Layer 5 of a small transformer language model trained on English Wikipedia (9 layers, counted from 0, width 96).
Take only the direct path to the model's output, skipping the later layers: a vector added to the residual stream pushes a token's score in proportion to its dot product with that token's output vector.

Output vectors of the tokens that the questions are about. A number n stands for n times 0.0031.
"\n\n": 169 -68 3 -3 23 139 21 0 109 179 10 -59 -127 173 -117 80 70 -78 -48 47 59 -131 -37 -62 -189 12 -49 -154 112 -92 202 31 -111 104 35 134 -38 -112 -44 -10 14 56 -112 46 47 -4 -119 -12 -41 93 -23 46 -59 148 -25 105 -27 -96 144 -152 112 -157 176 212 38 -72 161 -9 16 -76 -108 -75 -139 -121 16 -70 -41 99 -142 63 109 -50 -113 140 176 173 84 152 -11 57 -90 39 -9 107 179 -55
"ough ": 18 -260 206 -188 -120 -82 -58 -89 -177 13 268 253 -95 30 -326 15 24 -282 28 -108 -110 -243 103 10 -237 -213 59 68 57 -300 118 55 129 13 68 27 -15 -61 90 56 -322 24 -123 284 -180 -64 -162 178 -175 198 102 -77 -62 174 -88 -95 -159 57 24 44 -117 223 -138 154 227 -84 -30 212 71 -142 13 -19 66 50 -51 -22 -22 284 -103 -63 -150 81 -252 144 116 122 158 -153 -139 -237 93 95 -59 -151 12 320
"en ": 81 -64 90 -107 6 -198 -60 179 -150 38 36 -121 -33 58 -304 -33 78 -24 65 -53 -229 -90 163 99 -126 -102 47 -41 63 -73 42 35 131 47 -80 -138 26 -172 -66 7 -87 135 -91 -46 65 -98 58 128 -59 -90 179 8 110 44 -92 -147 -16 115 143 33 0 10 28 -114 -50 -48 55 -154 264 -167 -53 -109 -83 45 -76 -20 -28 19 -17 28 18 -117 -245 12 149 -44 -164 -36 16 -88 -186 20 102 -264 -9 181
"195": 170 34 -164 0 23 -97 42 -12 -38 30 57 22 -245 10 -140 94 -76 -46 -162 -12 -67 38 -33 -43 -58 13 46 6 76 -49 15 -101 -50 236 -146 107 -232 -299 -100 -111 -92 57 -227 17 -175 -50 -232 122 -19 60 126 32 -281 218 -100 103 -141 -65 118 -65 28 -10 92 -54 152 -89 -70 286 193 16 3 -155 4 57 228 -21 -93 133 -123 -13 -38 -70 -51 88 -37 -98 111 16 -113 23 73 36 7 -122 203 247
"ship": -12 -76 12 -13 -75 189 35 -23 48 134 209 67 15 226 22 133 -4 124 -97 -153 -131 -282 -45 50 -47 -89 54 -69 71 90 216 -51 39 322 -114 -32 -78 51 290 14 -393 15 -56 77 -235 -198 -186 151 -278 -49 74 -85 14 -104 -165 155 -20 -256 18 13 -126 256 -27 -70 -91 36 155 -25 48 139 248 75 17 77 -72 -49 10 156 -267 57 107 4 146 322 0 -118 -11 -51 -20 -482 -205 101 -80 129 -33 33
"she ": 185 122 81 47 4 143 -64 38 -66 109 109 -67 -174 4 -169 19 129 21 27 -108 -171 -102 103 121 -43 -228 260 -247 71 -78 82 -64 182 134 -231 170 -98 -122 46 5 -223 71 -277 90 -264 -231 -35 229 -218 22 234 -260 95 -9 -47 -56 91 -172 66 -266 94 -131 49 71 193 -115 -285 197 171 -193 -16 215 -64 33 -73 -56 -43 115 -135 -24 27 -20 -11 352 336 79 150 74 -135 115 -158 -235 130 -97 109 -105
"ce ": 81 -11 -187 -73 -59 399 -107 -31 34 -46 -9 69 145 143 -152 49 -76 121 -12 61 26 -177 -24 -93 -264 -195 39 -114 76 -144 207 142 397 56 -91 28 -166 -46 157 59 -32 79 -75 87 17 94 19 127 -178 -108 -132 -318 21 -20 -179 52 -134 30 -22 -148 -145 -281 37 -101 -121 -79 -169 226 246 -5 216 -180 -59 -71 -56 51 163 -9 -24 131 -43 -11 167 105 -93 -86 -198 -39 -253 -63 -17 -102 30 -36 82 186
"W ": 44 -64 -14 -20 -57 110 -50 212 37 74 138 7 -236 99 -256 -85 -92 -151 -180 63 -23 -105 3 214 -132 -65 -22 155 148 -207 96 -9 174 26 -9 32 -212 8 111 49 37 138 -240 65 47 141 -216 72 -239 66 141 42 54 -19 10 57 -73 21 -39 -24 17 0 -34 206 58 -297 36 117 -50 -85 27 -57 -126 -15 -16 108 -3 -117 -174 -132 -105 -122 -3 233 -32 -278 99 -195 40 -158 -42 -58 234 -175 -62 221
"ust ": 142 -250 77 -67 -262 -105 -60 112 -114 267 119 199 -127 -159 -21 83 -116 -185 -72 16 -121 -166 56 35 -277 -210 48 -90 -78 -296 99 93 33 33 -64 -102 -4 32 45 66 -214 60 24 -12 46 143 68 248 -82 -98 0 -31 -88 -119 -136 -68 -149 -20 135 0 -244 156 62 67 -14 -60 -238 200 137 -105 74 -108 -41 106 -209 -62 139 215 -66 -219 -42 -32 149 167 -31 116 79 -80 -58 -428 -33 -73 -18 -87 38 7
"uring ": 238 -136 90 -190 -85 -66 155 97 -239 271 14 73 -157 12 -102 211 98 -117 -151 32 -179 -57 21 358 -305 -75 4 -328 49 172 181 -31 50 12 -165 128 56 26 -116 147 -220 -178 -94 29 123 -114 54 138 -56 -147 238 48 69 56 -60 31 -128 85 -14 -229 -71 -123 -59 254 -130 -194 -270 139 62 -206 40 -65 -62 46 173 -158 -24 289 -34 82 -95 -156 7 80 98 -17 196 109 0 -222 4 -195 -113 52 90 105
"rec": -7 -100 -94 -209 -74 44 181 -114 143 -13 -91 24 -171 81 84 45 -208 -44 -34 -25 -128 -69 108 -30 11 21 3 0 39 47 7 -52 -40 19 -123 -23 49 66 -70 -45 -84 21 -83 159 43 -197 -105 216 4 -184 180 -135 12 153 102 148 -93 169 98 142 4 -101 -206 133 71 -140 -171 -7 -18 59 79 197 -291 -31 50 36 8 46 -13 75 -57 -21 14 223 -27 -154 9 -188 -153 0 -195 -71 187 -11 107 84
"ince ": 166 -175 15 0 -54 -81 212 4 -52 120 238 117 -73 -163 -123 105 -99 -61 88 62 -237 67 -179 217 -277 -295 -182 -174 -43 -222 144 -84 -5 -11 -163 -14 -180 41 -34 106 -120 176 -83 104 -118 -41 23 43 -152 39 52 -216 -75 -16 21 -14 82 -148 -38 -115 -71 8 306 -102 -49 -47 147 39 29 -210 129 -24 -82 86 117 -259 -68 58 43 -73 92 -106 -80 158 101 112 131 -105 15 -279 -175 13 -211 -250 111 213
"==": 194 153 -184 37 196 -11 173 38 79 103 311 -105 -357 347 9 330 177 -84 13 100 68 -39 138 57 -148 -169 109 87 -70 -272 90 -98 -31 42 -70 -104 24 -62 114 116 -92 -173 122 101 -74 -55 -40 119 -138 77 222 -25 15 -109 -202 209 -179 -133 194 -349 111 -12 56 150 246 38 90 -34 -72 20 -60 266 18 116 34 -4 -160 69 -209 143 50 12 -123 -20 24 -77 -56 141 -69 -259 -27 -177 -52 -177 -137 -50
"L": 202 17 -105 -33 48 56 -29 126 -134 -28 109 4 -166 -115 -73 -53 -28 -68 -74 74 -63 9 -125 84 55 64 31 188 15 26 35 -45 111 27 -160 -29 -80 -84 39 11 68 21 -110 -9 -149 -62 -78 35 -87 31 -9 8 14 -99 32 31 -5 -60 88 -8 -35 -114 -84 69 19 -3 -24 -38 -45 -31 58 -29 -82 -107 -130 -153 105 16 -74 -62 -19 -13 -136 -82 -117 2 -2 -28 44 -129 -116 -58 73 -133 -23 -13
"arg": -101 -133 -54 -305 -65 67 72 181 5 -124 95 56 20 50 7 148 -195 -58 139 -38 -100 -61 25 289 -90 -289 43 -112 38 -80 -41 164 150 0 -200 -76 -65 -40 -43 73 -15 78 -84 -6 -213 -243 45 -157 -43 3 64 -152 -22 92 104 30 -138 106 14 -155 -4 44 -105 -87 -31 -92 -21 13 175 -132 -82 128 -112 -49 25 26 -67 78 -42 -135 35 -38 41 138 -21 -90 34 104 -8 -277 97 71 21 0 227 98
"American ": 45 -92 -122 128 -141 -23 -154 221 12 -40 259 143 -98 36 90 -8 124 -113 -138 -41 -183 37 -86 -21 -18 -96 0 -33 71 -7 67 28 317 319 -212 -68 -230 147 153 156 -111 57 -279 85 -190 -176 -234 -70 21 34 -21 -163 -94 68 -7 110 -28 9 73 -57 -157 -109 104 44 33 -53 -33 259 170 -227 -106 148 90 22 -75 52 158 159 -261 17 -37 122 35 -98 -108 -218 118 -83 -115 -108 124 142 156 96 146 50
"ned ": -69 -128 -132 -118 38 107 63 65 92 18 45 58 -11 282 -269 -117 -234 0 -103 -132 -276 -8 101 -45 -316 41 -201 198 -29 -14 -29 105 158 185 -63 -71 -107 -85 344 314 -151 -177 -40 140 49 -403 -270 -68 -218 -114 -120 -47 -139 116 -106 273 -117 -73 -99 169 67 -80 -123 185 24 50 -10 28 102 -309 112 -87 -181 46 272 45 299 204 -36 -208 144 -186 50 70 106 22 -193 29 -28 -349 43 27 -47 -36 -8 244
"ard ": -101 -68 -97 -187 -289 39 108 167 -6 128 -56 115 65 -54 -136 -4 3 91 -19 -56 -32 43 -53 70 -256 -161 62 62 27 30 -27 -79 57 -47 -197 64 4 -327 102 246 110 -20 -23 234 -216 -161 -151 7 -12 159 101 -102 -100 -15 -112 34 -46 -106 196 -254 -130 29 110 3 -3 -37 -136 -97 212 -13 -70 205 -147 -16 110 -161 98 -9 -89 -142 -157 -54 75 -9 -190 52 -33 -126 41 -117 -35 13 252 66 -264 175
"ist": -63 94 -236 0 -280 -60 -51 -61 -52 140 71 3 -22 57 62 46 -97 3 -146 14 -221 16 -156 0 -234 -40 15 182 69 141 153 125 46 -87 31 147 -47 122 -169 113 12 3 47 -45 0 -322 -60 144 -81 -132 190 -12 -166 -166 15 99 33 3 131 -215 31 -54 -236 -122 -28 -50 -73 3 15 -288 13 -45 -105 -74 -58 106 175 -16 -118 39 147 88 91 -82 50 125 -171 9 -77 -23 -90 -97 -113 -128 52 68
"li": -10 -110 -9 -167 134 26 -28 -87 147 38 252 72 -37 -26 0 300 63 -68 65 -64 -56 84 25 -88 27 -38 41 121 78 -59 -21 -275 -24 -9 -247 29 33 -103 79 41 -83 104 -54 144 -129 -254 -31 -16 -55 10 66 -103 95 -7 225 6 28 -45 72 25 45 -94 -179 66 205 -33 44 83 11 -143 6 -186 -128 -96 35 75 47 137 13 133 -63 -78 124 -8 -56 131 61 112 -291 -13 210 -39 111 -111 -74 136
"$": 37 0 76 -55 -61 0 32 -36 28 -14 112 218 -221 132 78 153 133 -111 -87 137 110 -213 53 331 -36 -170 -75 102 160 -99 78 -79 123 119 -5 -150 -62 -99 -11 -8 -71 -23 -101 146 -36 -139 17 -4 -176 70 -3 -110 -6 8 59 61 74 -165 116 -20 -448 -172 89 276 59 -288 33 15 78 -112 -70 22 -58 38 26 87 -132 119 147 107 -199 63 -81 4 142 21 201 -76 -55 -136 23 3 182 -128 -72 -181
"le ": 0 7 -123 -150 -132 26 188 -62 88 -22 33 113 202 -69 -202 211 177 74 -66 -52 112 78 -10 -29 -131 87 282 40 3 -271 163 -146 126 116 -258 92 4 -110 50 -77 21 -17 -136 4 -16 -160 -4 124 -189 -15 21 -278 98 61 94 -10 -61 6 102 53 21 -173 -39 262 -114 -129 -138 87 140 -35 61 -65 126 -32 149 -160 110 48 -170 -39 -105 -92 231 170 -18 112 13 7 -42 -90 35 -172 186 -338 -134 148
"g": 70 21 -137 -93 80 166 -18 112 83 -78 -23 139 138 17 -79 80 -43 110 34 -58 38 -116 31 76 59 46 -16 27 -117 -3 132 -177 -25 -4 -216 -29 -20 -47 83 -108 -55 97 52 27 -91 102 -49 -190 -196 -108 76 -79 -102 134 -163 190 -26 210 152 -13 -119 -70 -170 -116 -11 -56 -143 45 3 -63 170 -44 -110 -92 -53 92 -70 117 30 39 97 -157 -64 125 82 44 -50 86 0 -16 103 46 145 -34 -8 -56
"istor": 99 57 -68 -187 -13 -41 62 -48 -52 3 0 73 -325 74 -50 174 59 -47 -86 -25 -46 -124 -9 157 -275 -153 -115 -48 -16 -58 19 -6 -30 5 14 38 -57 -188 -104 204 8 -101 -199 82 -110 -150 -21 61 48 87 51 -79 -277 22 -110 244 -121 -153 122 -202 -95 -21 -34 7 264 124 -185 69 42 -127 -62 251 148 -83 92 79 33 192 -228 112 -141 145 -55 4 -52 188 -61 29 -126 -225 -181 55 14 -292 36 13
"to": 94 28 -211 35 -115 53 -49 193 -45 14 323 26 -255 45 72 8 -116 150 -85 20 73 -84 -134 -115 -53 -64 22 195 46 -107 -23 -159 129 30 59 153 -44 -63 86 142 -192 -55 -27 103 -93 -156 -138 -14 96 -137 -119 -285 72 102 -96 99 -99 -3 -101 70 -122 -164 -241 -110 -99 -67 -72 152 4 -130 95 -28 26 -76 44 287 -185 120 -90 -110 -3 33 40 171 23 -35 -47 176 -338 -14 -149 131 -53 -72 -54 99
"ice ": 134 -46 99 -45 -178 26 -10 -8 16 15 181 221 94 18 12 -85 -246 -80 -164 -112 -210 106 -13 59 -119 -155 -13 -121 -89 -11 167 -56 -9 -21 -62 -181 -81 47 -40 299 9 304 47 19 -430 -161 -154 196 -126 -129 164 -126 10 139 -24 119 54 -83 258 144 -43 55 -14 -38 -97 75 -219 -95 76 -120 68 233 -67 61 -176 90 -91 61 4 -32 -147 7 116 202 149 -93 7 -108 -70 -105 47 -74 4 21 -128 30
"to ": 225 64 -38 -79 40 -92 79 148 83 49 258 10 -400 -127 -31 -53 -171 122 -11 76 -66 -82 0 20 54 9 157 143 -119 -149 27 3 183 20 5 -57 98 -121 157 29 -254 -39 -50 137 -51 -52 -102 -22 49 29 -145 -323 -57 71 -166 108 10 -3 -67 -56 -228 -146 122 -145 -171 20 53 187 77 -77 90 57 -134 102 -13 206 -161 -143 7 -20 63 162 133 134 26 -138 -180 153 -154 34 -213 28 -34 -131 101 134
"ir ": -92 132 16 64 71 -239 27 177 67 71 49 10 -270 -145 18 -133 -9 -40 -233 -70 -260 -16 -44 159 -196 -237 -95 -115 -16 -28 92 -72 154 5 -106 3 -55 -69 97 83 76 116 48 24 -102 -173 0 114 23 -66 43 -84 -67 -103 -62 -58 27 -138 15 -118 -293 -126 78 116 0 -135 -225 -32 352 -327 -89 -103 -33 -33 -58 55 -14 241 98 -55 35 123 163 170 -76 -89 -151 159 13 -5 -40 -47 42 -43 -78 78
"ro": -15 88 37 -199 -117 -116 180 50 -5 132 23 -91 87 265 96 197 19 60 -56 -63 -3 -8 31 135 -20 31 144 -65 94 27 -3 -48 58 30 -4 -69 10 -177 110 58 -187 -58 68 -27 -118 -215 -32 42 -132 -70 -37 -49 8 68 14 -14 -165 108 30 -30 45 80 -170 99 46 -47 -24 174 187 -93 -63 -229 -45 -26 -51 36 -38 59 -3 -122 -30 47 54 4 -147 90 188 -101 -120 64 32 149 102 153 -14 -8
"ew ": 4 32 82 -177 -273 -14 -103 48 -198 89 70 -58 60 16 -114 135 -14 121 -165 -91 -77 -87 -7 160 -271 -169 191 53 116 4 68 148 -10 23 -127 -45 -126 -67 31 63 -69 -47 -245 -174 69 -118 -131 219 67 -225 -8 -166 -307 -41 -107 41 -69 -169 -95 -262 118 16 41 195 192 -88 18 109 128 94 -114 -35 -25 65 25 194 100 106 88 -41 -159 -22 136 295 -152 -96 152 -183 -258 -312 100 -136 265 4 57 61

Each question shows what one neuron of this layer's MLP adds at an activation of 1. A number n stands for n times 0.0009.

n101: -83 -83 -77 34 27 -173 -11 47 -8 67 16 -20 -4 101 -43 -4 56 73 58 52 49 117 -49 63 -59 46 83 70 -39 -56 56 -9 -62 -127 -100 54 -122 -27 -20 32 10 88 -16 48 64 -2 -54 14 -107 -57 -59 -2 8 103 36 -23 -80 65 198 14 -121 -11 101 40 -78 99 -24 92 6 -16 24 37 65 45 74 -62 42 -18 11 -145 148 71 53 58 86 177 34 93 0 2 -152 94 24 -18 61 -44
Pushed down most: "ew "

n382: 128 118 -134 -74 116 135 -61 -74 -107 68 27 -9 118 199 -28 126 -58 12 139 -95 6 -115 156 122 117 120 51 -65 119 55 -92 57 -123 111 -96 58 -14 105 -45 -6 -49 49 52 -5 -116 -3 -91 -29 -131 3 110 62 58 -121 135 -38 53 27 -12 107 95 22 178 -8 -163 -114 140 36 -21 -96 182 -17 -23 21 112 -24 -8 -81 77 -93 -223 -128 -133 -52 21 15 74 -129 -65 -47 -46 3 79 70 128 44
Pushed down most: "ir "

n204: 63 114 -41 -118 -67 32 7 197 159 171 -114 52 37 -162 110 -44 -61 200 86 142 69 -32 -107 114 -17 -82 64 -42 -124 72 107 -287 126 -180 -61 139 0 35 10 28 -194 206 6 -63 147 -33 48 -131 93 49 56 -3 219 79 52 -70 14 132 -63 -39 220 23 11 29 -94 116 17 -22 63 167 -160 114 31 -35 13 -99 147 104 10 -28 -47 -17 72 -147 240 -38 91 -168 -33 -150 26 106 214 -34 -132 19
Which three tokens does it push up most, strongest first? "ard ", "le ", "uring "

n209: -38 154 -67 -93 3 -44 -109 64 0 -114 -106 -10 92 -145 36 47 196 -313 65 68 30 -71 102 3 -80 134 -138 -116 -142 142 -78 87 -20 -22 322 58 119 16 -108 0 42 -63 -113 -135 98 -16 -109 78 89 35 35 -79 -61 -303 76 -127 -150 -22 -41 -56 76 94 -100 -3 13 -78 90 -97 90 -97 -65 7 -10 -50 67 174 -60 -27 45 399 -119 7 110 40 53 234 97 25 80 -51 -85 -47 -10 -61 -85 -147
Which two tokens does it push up most, strongest first? "istor", "ist"

n317: 47 -334 27 -52 -170 -25 205 148 69 -54 72 54 -56 -38 -62 -27 -48 48 94 171 -77 -99 -31 98 -20 -162 -141 17 115 237 -62 -39 -13 -81 84 -162 126 -66 -56 -24 39 -33 250 76 221 -87 -91 -28 147 163 -109 49 144 71 49 34 40 16 73 -3 29 62 97 48 89 -11 -84 -39 50 -15 59 -46 206 47 74 -3 -129 200 147 142 53 -81 -116 54 -121 214 118 79 80 109 50 71 -86 176 -204 77
Which of these tokens does it push up most? "uring "

n151: -61 -49 -178 44 -66 -3 -142 67 -28 -3 -23 141 -18 217 -56 -36 -39 -237 144 29 -101 6 -98 52 93 -64 22 56 173 260 -56 35 9 20 -127 -18 30 128 71 -9 167 -90 -22 -24 -46 -44 40 96 -64 -44 116 21 8 118 52 192 -51 -20 59 -108 72 148 82 -3 -137 30 67 -57 -171 -127 98 -30 -156 116 -29 -107 -29 28 241 113 194 44 -82 43 -76 120 147 59 111 38 -34 49 -191 30 -46 136
Which of these tokens does it push up most? "ist"

n165: 55 -96 264 -108 106 41 0 -11 -92 92 8 -20 -144 -51 -73 20 90 53 6 -74 -119 21 -69 44 -63 115 101 106 -39 -81 11 5 67 -45 -39 73 -63 -103 147 162 62 57 -79 -23 89 219 30 137 60 -95 30 51 84 15 -78 124 -117 96 -101 36 43 8 39 -102 -127 60 -89 -5 -19 -52 121 23 -165 -29 115 -189 -43 -88 -146 -49 128 118 47 139 69 -35 -15 71 53 107 46 81 110 -65 -296 -63
Which of these tokens does it push up most? "W "

n114: -18 -49 202 -75 108 134 79 -33 70 -182 -138 147 63 14 86 64 -66 -104 -52 4 211 -164 -47 -58 -144 -32 -152 62 -35 -27 66 -76 49 -78 -173 -184 40 70 73 -94 104 -70 65 -41 -19 -65 -25 -82 -74 182 -55 37 -50 68 -31 -149 46 96 -56 18 105 20 273 190 -283 101 -61 -15 -113 37 -56 -130 -89 -123 16 -11 -153 -137 61 102 -83 66 -150 37 56 137 -213 -207 230 -3 210 123 76 25 -158 -138
Which two tokens does it push up most, strongest first? "$", "g"

n341: 68 -179 -72 94 -87 37 9 169 -112 129 31 143 19 -66 41 -50 -123 -17 -57 6 -34 -35 131 79 -149 -120 -60 166 -78 -115 -131 -2 8 83 -85 176 41 -26 16 -14 -5 -171 157 -107 13 -118 -68 91 -125 -23 35 -77 -20 29 -111 -100 -94 129 -83 -62 -75 16 -23 130 58 9 -45 143 108 -48 -131 107 -163 -49 -3 52 -79 -34 -35 -76 -167 89 -13 101 -57 116 184 -63 42 -32 45 31 41 -30 -17 -27
Which of these tokens does it push up most? "ust "

n203: 118 -30 62 47 -71 126 0 -96 -29 -62 -13 66 152 -114 27 131 202 67 154 88 90 40 19 -98 -31 33 133 -124 107 220 115 245 -40 48 242 154 -10 10 -159 -127 103 81 75 -48 -58 -33 84 -32 -6 -36 60 -51 60 15 -128 -148 120 46 199 -150 -204 -30 -54 -46 -24 -43 66 28 -16 119 17 -78 -215 -58 -46 -294 146 -80 135 -31 99 -44 -86 -38 -90 -11 -114 63 272 -10 -149 -247 -200 141 -98 62
Pushed down most: "ned "

n70: -15 0 -106 -10 19 -52 -224 115 42 -210 -51 -35 131 174 -114 -48 38 -35 332 252 28 130 32 -69 78 -187 197 28 -57 152 -121 -43 20 86 133 -10 -54 68 145 7 -6 71 50 -213 200 66 -70 125 -66 178 171 -101 60 -108 -78 -151 -38 0 -53 -21 92 -80 -50 -82 101 -34 -82 -232 162 16 -100 -44 59 -10 -75 168 -10 -122 49 31 -105 -10 -132 14 99 -31 71 -184 144 13 -36 121 84 81 146 215
Which of these tokens does it push up most? "en "

n319: 56 15 60 108 46 6 -117 -29 -28 -186 -93 -9 -140 69 -163 27 23 100 -26 -23 21 -67 -36 159 18 -25 111 -124 91 -113 107 20 71 81 3 59 -132 65 131 19 -44 -8 33 -16 -14 125 -127 -34 -155 -28 -6 3 105 0 -66 31 -97 -109 44 67 65 80 -235 176 -45 -60 97 77 123 -36 163 -57 37 152 211 -101 -74 -25 156 119 -221 -3 213 12 -138 123 91 146 -26 -145 -68 34 -134 85 -166 12
Which of these tokens does it push up most? "ship"

n100: 37 227 70 34 13 -56 -93 -3 -108 -10 26 -88 -45 -25 -72 10 -15 18 44 -86 -4 251 -142 49 -211 0 -160 46 101 -240 38 -102 -102 6 -256 37 -107 62 120 179 94 129 -25 -76 33 -94 -127 -173 51 -98 117 -38 0 11 41 43 136 -156 -32 236 68 44 126 -176 -100 87 14 3 -26 -149 -99 120 77 75 -220 102 -164 85 143 204 110 65 -71 -49 62 110 97 -176 34 -57 286 -239 -75 57 -21 -70
Which two tokens does it push up most, strongest first? "ice ", "ince "

n348: 22 17 -25 51 -170 -30 -79 214 89 0 -111 0 -80 132 197 88 21 73 58 -26 231 19 -219 4 -245 -41 51 -25 11 -128 -124 106 110 69 52 10 -304 63 0 -94 185 -51 -32 133 -43 116 -125 172 -81 -51 -146 -21 45 -71 -160 -137 78 64 182 -113 175 -65 -146 182 -17 3 -53 -29 -7 218 41 -59 0 66 -158 -96 46 -125 34 -82 170 158 -27 -42 -108 -334 33 121 0 -7 163 71 24 -83 83 145
Which of these tokens does it push up most? "ce "

n359: -91 28 -132 -128 18 12 3 97 -154 -95 60 -91 190 -54 -6 145 91 -17 -88 -24 16 120 12 26 -125 31 -235 -53 -37 -13 -161 -92 -176 129 -139 -41 -16 -15 134 50 -73 -47 -74 -88 -73 -106 82 -76 -62 -107 19 -108 92 -235 -26 -202 101 0 -17 43 -77 19 20 -120 13 62 -78 114 117 73 -66 153 65 105 19 -239 58 -180 -77 -10 -35 261 -90 -195 9 3 -17 -181 -49 124 -88 -68 137 -246 7 0
Pushed down most: "\n\n"

n251: -182 89 -92 -102 65 0 -165 -13 53 -162 -34 106 -139 284 152 -53 67 -149 -221 -169 37 28 28 30 7 -52 21 129 -14 -3 -139 19 -51 86 124 32 111 37 -62 0 -36 21 66 -40 75 -197 -37 -77 99 -68 -44 62 -9 84 -117 54 61 138 82 94 -96 35 -58 148 110 -217 0 176 -9 141 126 -94 116 92 132 -17 211 23 158 -30 -75 3 54 -70 193 -235 -34 -4 -175 47 171 90 84 117 -91 16
Pushed down most: "ince "

n106: 151 22 -205 131 16 -81 -105 -124 -53 200 37 137 -23 -79 -19 0 -168 -102 -48 -208 -113 24 110 -264 -118 -38 68 -220 137 10 -97 72 84 9 -166 -64 -65 6 -62 129 -257 36 75 122 100 -67 15 -56 42 99 83 39 -170 -133 39 -81 -115 -3 27 -41 -18 -55 161 -41 10 162 23 -69 -49 -123 100 -192 -57 49 259 17 112 -91 -25 -27 -26 -155 -57 13 -55 259 44 -46 82 13 31 77 -46 36 13 151
Pushed down most: "$"

n258: -226 -69 -4 76 -7 101 -226 72 281 -10 -33 -25 4 52 175 36 -58 48 -38 -145 101 -57 -3 213 121 -98 48 -136 -11 163 66 33 139 96 -112 -31 95 10 204 29 152 65 36 141 -17 -203 -174 -120 -65 74 10 21 -98 162 -71 -59 -82 163 -81 -79 138 24 104 -147 -21 -36 43 42 17 -88 -70 204 -115 -120 -41 -71 47 -33 -58 -148 -236 -45 -31 255 129 -276 -70 -131 147 -168 246 155 7 10 84 -72
Which three tokens does it push up most, strongest first? "arg", "American ", "ship"

n312: 33 31 38 112 -110 -30 68 129 3 -132 -154 141 54 205 -48 113 25 126 -48 56 38 -9 -92 -59 46 -52 -172 -203 -21 26 3 -66 68 -100 -113 116 141 44 -14 -3 -118 89 -34 -140 44 182 207 103 45 60 31 31 -96 -92 -13 119 84 -77 -9 -39 -16 14 -63 83 -138 39 20 145 -16 11 179 3 15 189 83 76 57 -27 97 94 40 57 -154 -155 -103 -65 69 9 82 -117 -8 -32 -60 174 86 89
Which two tokens does it push up most, strongest first? "uring ", "ce "

n138: -227 3 141 32 0 -157 74 92 18 84 -189 7 142 -68 64 -3 -6 -34 -92 -53 -59 -87 -112 242 -23 3 18 94 -31 -96 -55 -137 131 -112 10 130 188 19 103 135 101 -92 111 78 -99 -22 49 -77 165 231 54 100 93 -100 -3 87 -39 31 51 35 -14 134 173 -75 71 96 66 -68 64 30 22 249 159 -146 69 -243 22 -40 3 17 -178 179 0 43 -97 120 54 78 -188 -126 102 152 161 -36 -97 -9
Which of these tokens does it push up most? "ard "

n5: 99 -112 246 93 87 316 -123 -53 19 -23 -6 -73 158 18 -141 182 -122 63 -170 7 -14 -221 76 104 -65 -14 228 -7 -100 104 -20 -86 254 105 7 -173 -190 97 206 -77 22 -84 -28 111 -116 126 -13 106 -60 36 -23 -104 217 90 40 -32 -119 78 -39 -31 107 167 89 -16 105 54 251 68 29 -12 107 -108 21 -45 -108 21 119 136 -98 66 -129 7 -33 10 -29 -10 -128 -107 85 -164 -58 -31 -47 -62 94 -36
Which three tokens does it push up most, strongest first? "ship", "ce ", "ough "

n80: -66 -72 78 -40 -25 11 -113 -12 176 -14 -108 184 185 -87 -53 96 -3 -61 -174 188 84 9 22 97 71 63 51 -86 87 -24 126 37 3 108 -3 102 -186 20 -41 -12 11 -135 71 45 -53 78 -109 -6 131 -43 103 144 44 88 -247 -15 -147 37 -40 -149 -23 6 62 83 44 -142 -24 -62 -105 -57 56 112 -6 -128 180 -199 31 21 100 97 85 -93 95 45 39 -36 105 167 -19 -175 -110 -63 12 -46 -21 148
Which of these tokens does it push up most? "uring "

n336: 8 131 161 75 -55 -155 -89 -93 -73 -64 -98 -56 -49 106 45 -25 26 61 -93 149 -131 59 92 129 -99 -303 22 64 -29 -128 -173 -34 48 -17 88 114 64 105 128 191 212 -90 31 -24 -166 -221 98 3 34 151 6 -85 -85 -121 -20 -140 31 -38 118 -130 -100 18 58 -115 18 5 174 22 60 51 -67 28 -94 -86 86 -65 -79 25 -74 -122 -189 39 -93 -81 115 -104 109 -93 -34 50 85 -62 82 -76 183 -89
Pushed down most: "g"

n282: 205 41 -49 -179 123 -186 12 29 9 -147 -93 -37 -72 -66 -137 -146 -158 -94 -15 29 101 3 -45 65 -48 -45 -117 -25 -161 40 -3 -5 86 6 -86 -77 114 31 144 106 -47 -47 -208 53 86 -132 63 54 -108 35 -3 -164 70 83 -83 249 -23 0 -28 135 36 124 -164 136 78 28 82 5 -34 -11 134 78 -150 62 110 41 -106 34 73 95 102 201 144 -89 -181 19 -113 29 16 -3 109 -49 27 -36 -62 -12
Pushed down most: "\n\n"

n239: 54 108 -65 39 173 6 -87 -138 73 61 -174 -10 57 -134 37 14 104 -49 50 -62 -79 11 -73 -28 24 14 153 -31 -74 107 113 -114 -66 -142 50 109 77 176 -245 -59 129 126 93 21 -38 -72 10 -32 44 67 7 80 256 -137 306 -80 26 239 77 -9 18 7 -74 -215 50 -57 -10 31 13 -43 -153 84 89 -82 -7 -39 167 -79 163 155 17 -176 187 -99 47 49 -7 92 -41 -118 -55 -141 -322 -121 -35 -13
Which of these tokens does it push up most? "ist"

n368: 81 52 -181 -55 106 70 35 -42 -102 76 78 55 37 -33 180 -176 188 -115 72 37 52 -12 -123 -157 -74 64 -116 12 -161 55 -23 0 -90 72 124 89 -185 -209 116 -136 -153 -205 45 -48 -95 114 -124 3 -100 -3 89 42 121 -27 -94 -53 -44 -8 -3 -82 3 -6 -57 30 -60 -53 118 42 -75 -18 11 -156 -67 -37 -44 -51 -154 35 66 23 88 34 147 104 51 -26 30 -15 81 -83 -98 61 59 -102 -105 36
Pushed down most: "arg"

n211: 130 -52 17 210 89 -158 45 -10 160 -51 -81 159 0 49 -98 -17 0 90 33 -54 -230 -21 174 292 -20 134 48 -103 35 68 20 -14 29 -124 -18 -117 13 32 -92 -41 -258 -30 9 91 89 16 -35 -135 -156 132 -126 -10 -9 205 -43 82 -40 38 -236 -27 -184 121 101 -3 172 -31 71 18 -47 9 -85 89 251 128 222 -91 -82 167 6 81 -83 -26 -104 74 87 123 35 170 120 39 13 173 102 110 126 74
Pushed down most: "ist"

n94: -201 40 -45 60 -36 -78 124 43 280 -105 65 28 24 -338 265 -146 97 -25 34 41 -136 40 -87 155 100 62 -65 -217 -105 119 75 -49 -20 -145 211 -94 -124 154 -44 -142 -66 22 35 -9 52 -241 19 120 63 25 -50 -61 146 29 -72 21 115 7 97 -120 -198 -173 -76 -73 133 104 21 138 68 28 24 -120 56 -16 -33 -119 114 88 76 -25 41 -196 137 -56 -61 -71 -18 209 49 37 0 -182 68 -113 -78 156
Which of these tokens does it push up most? "ir "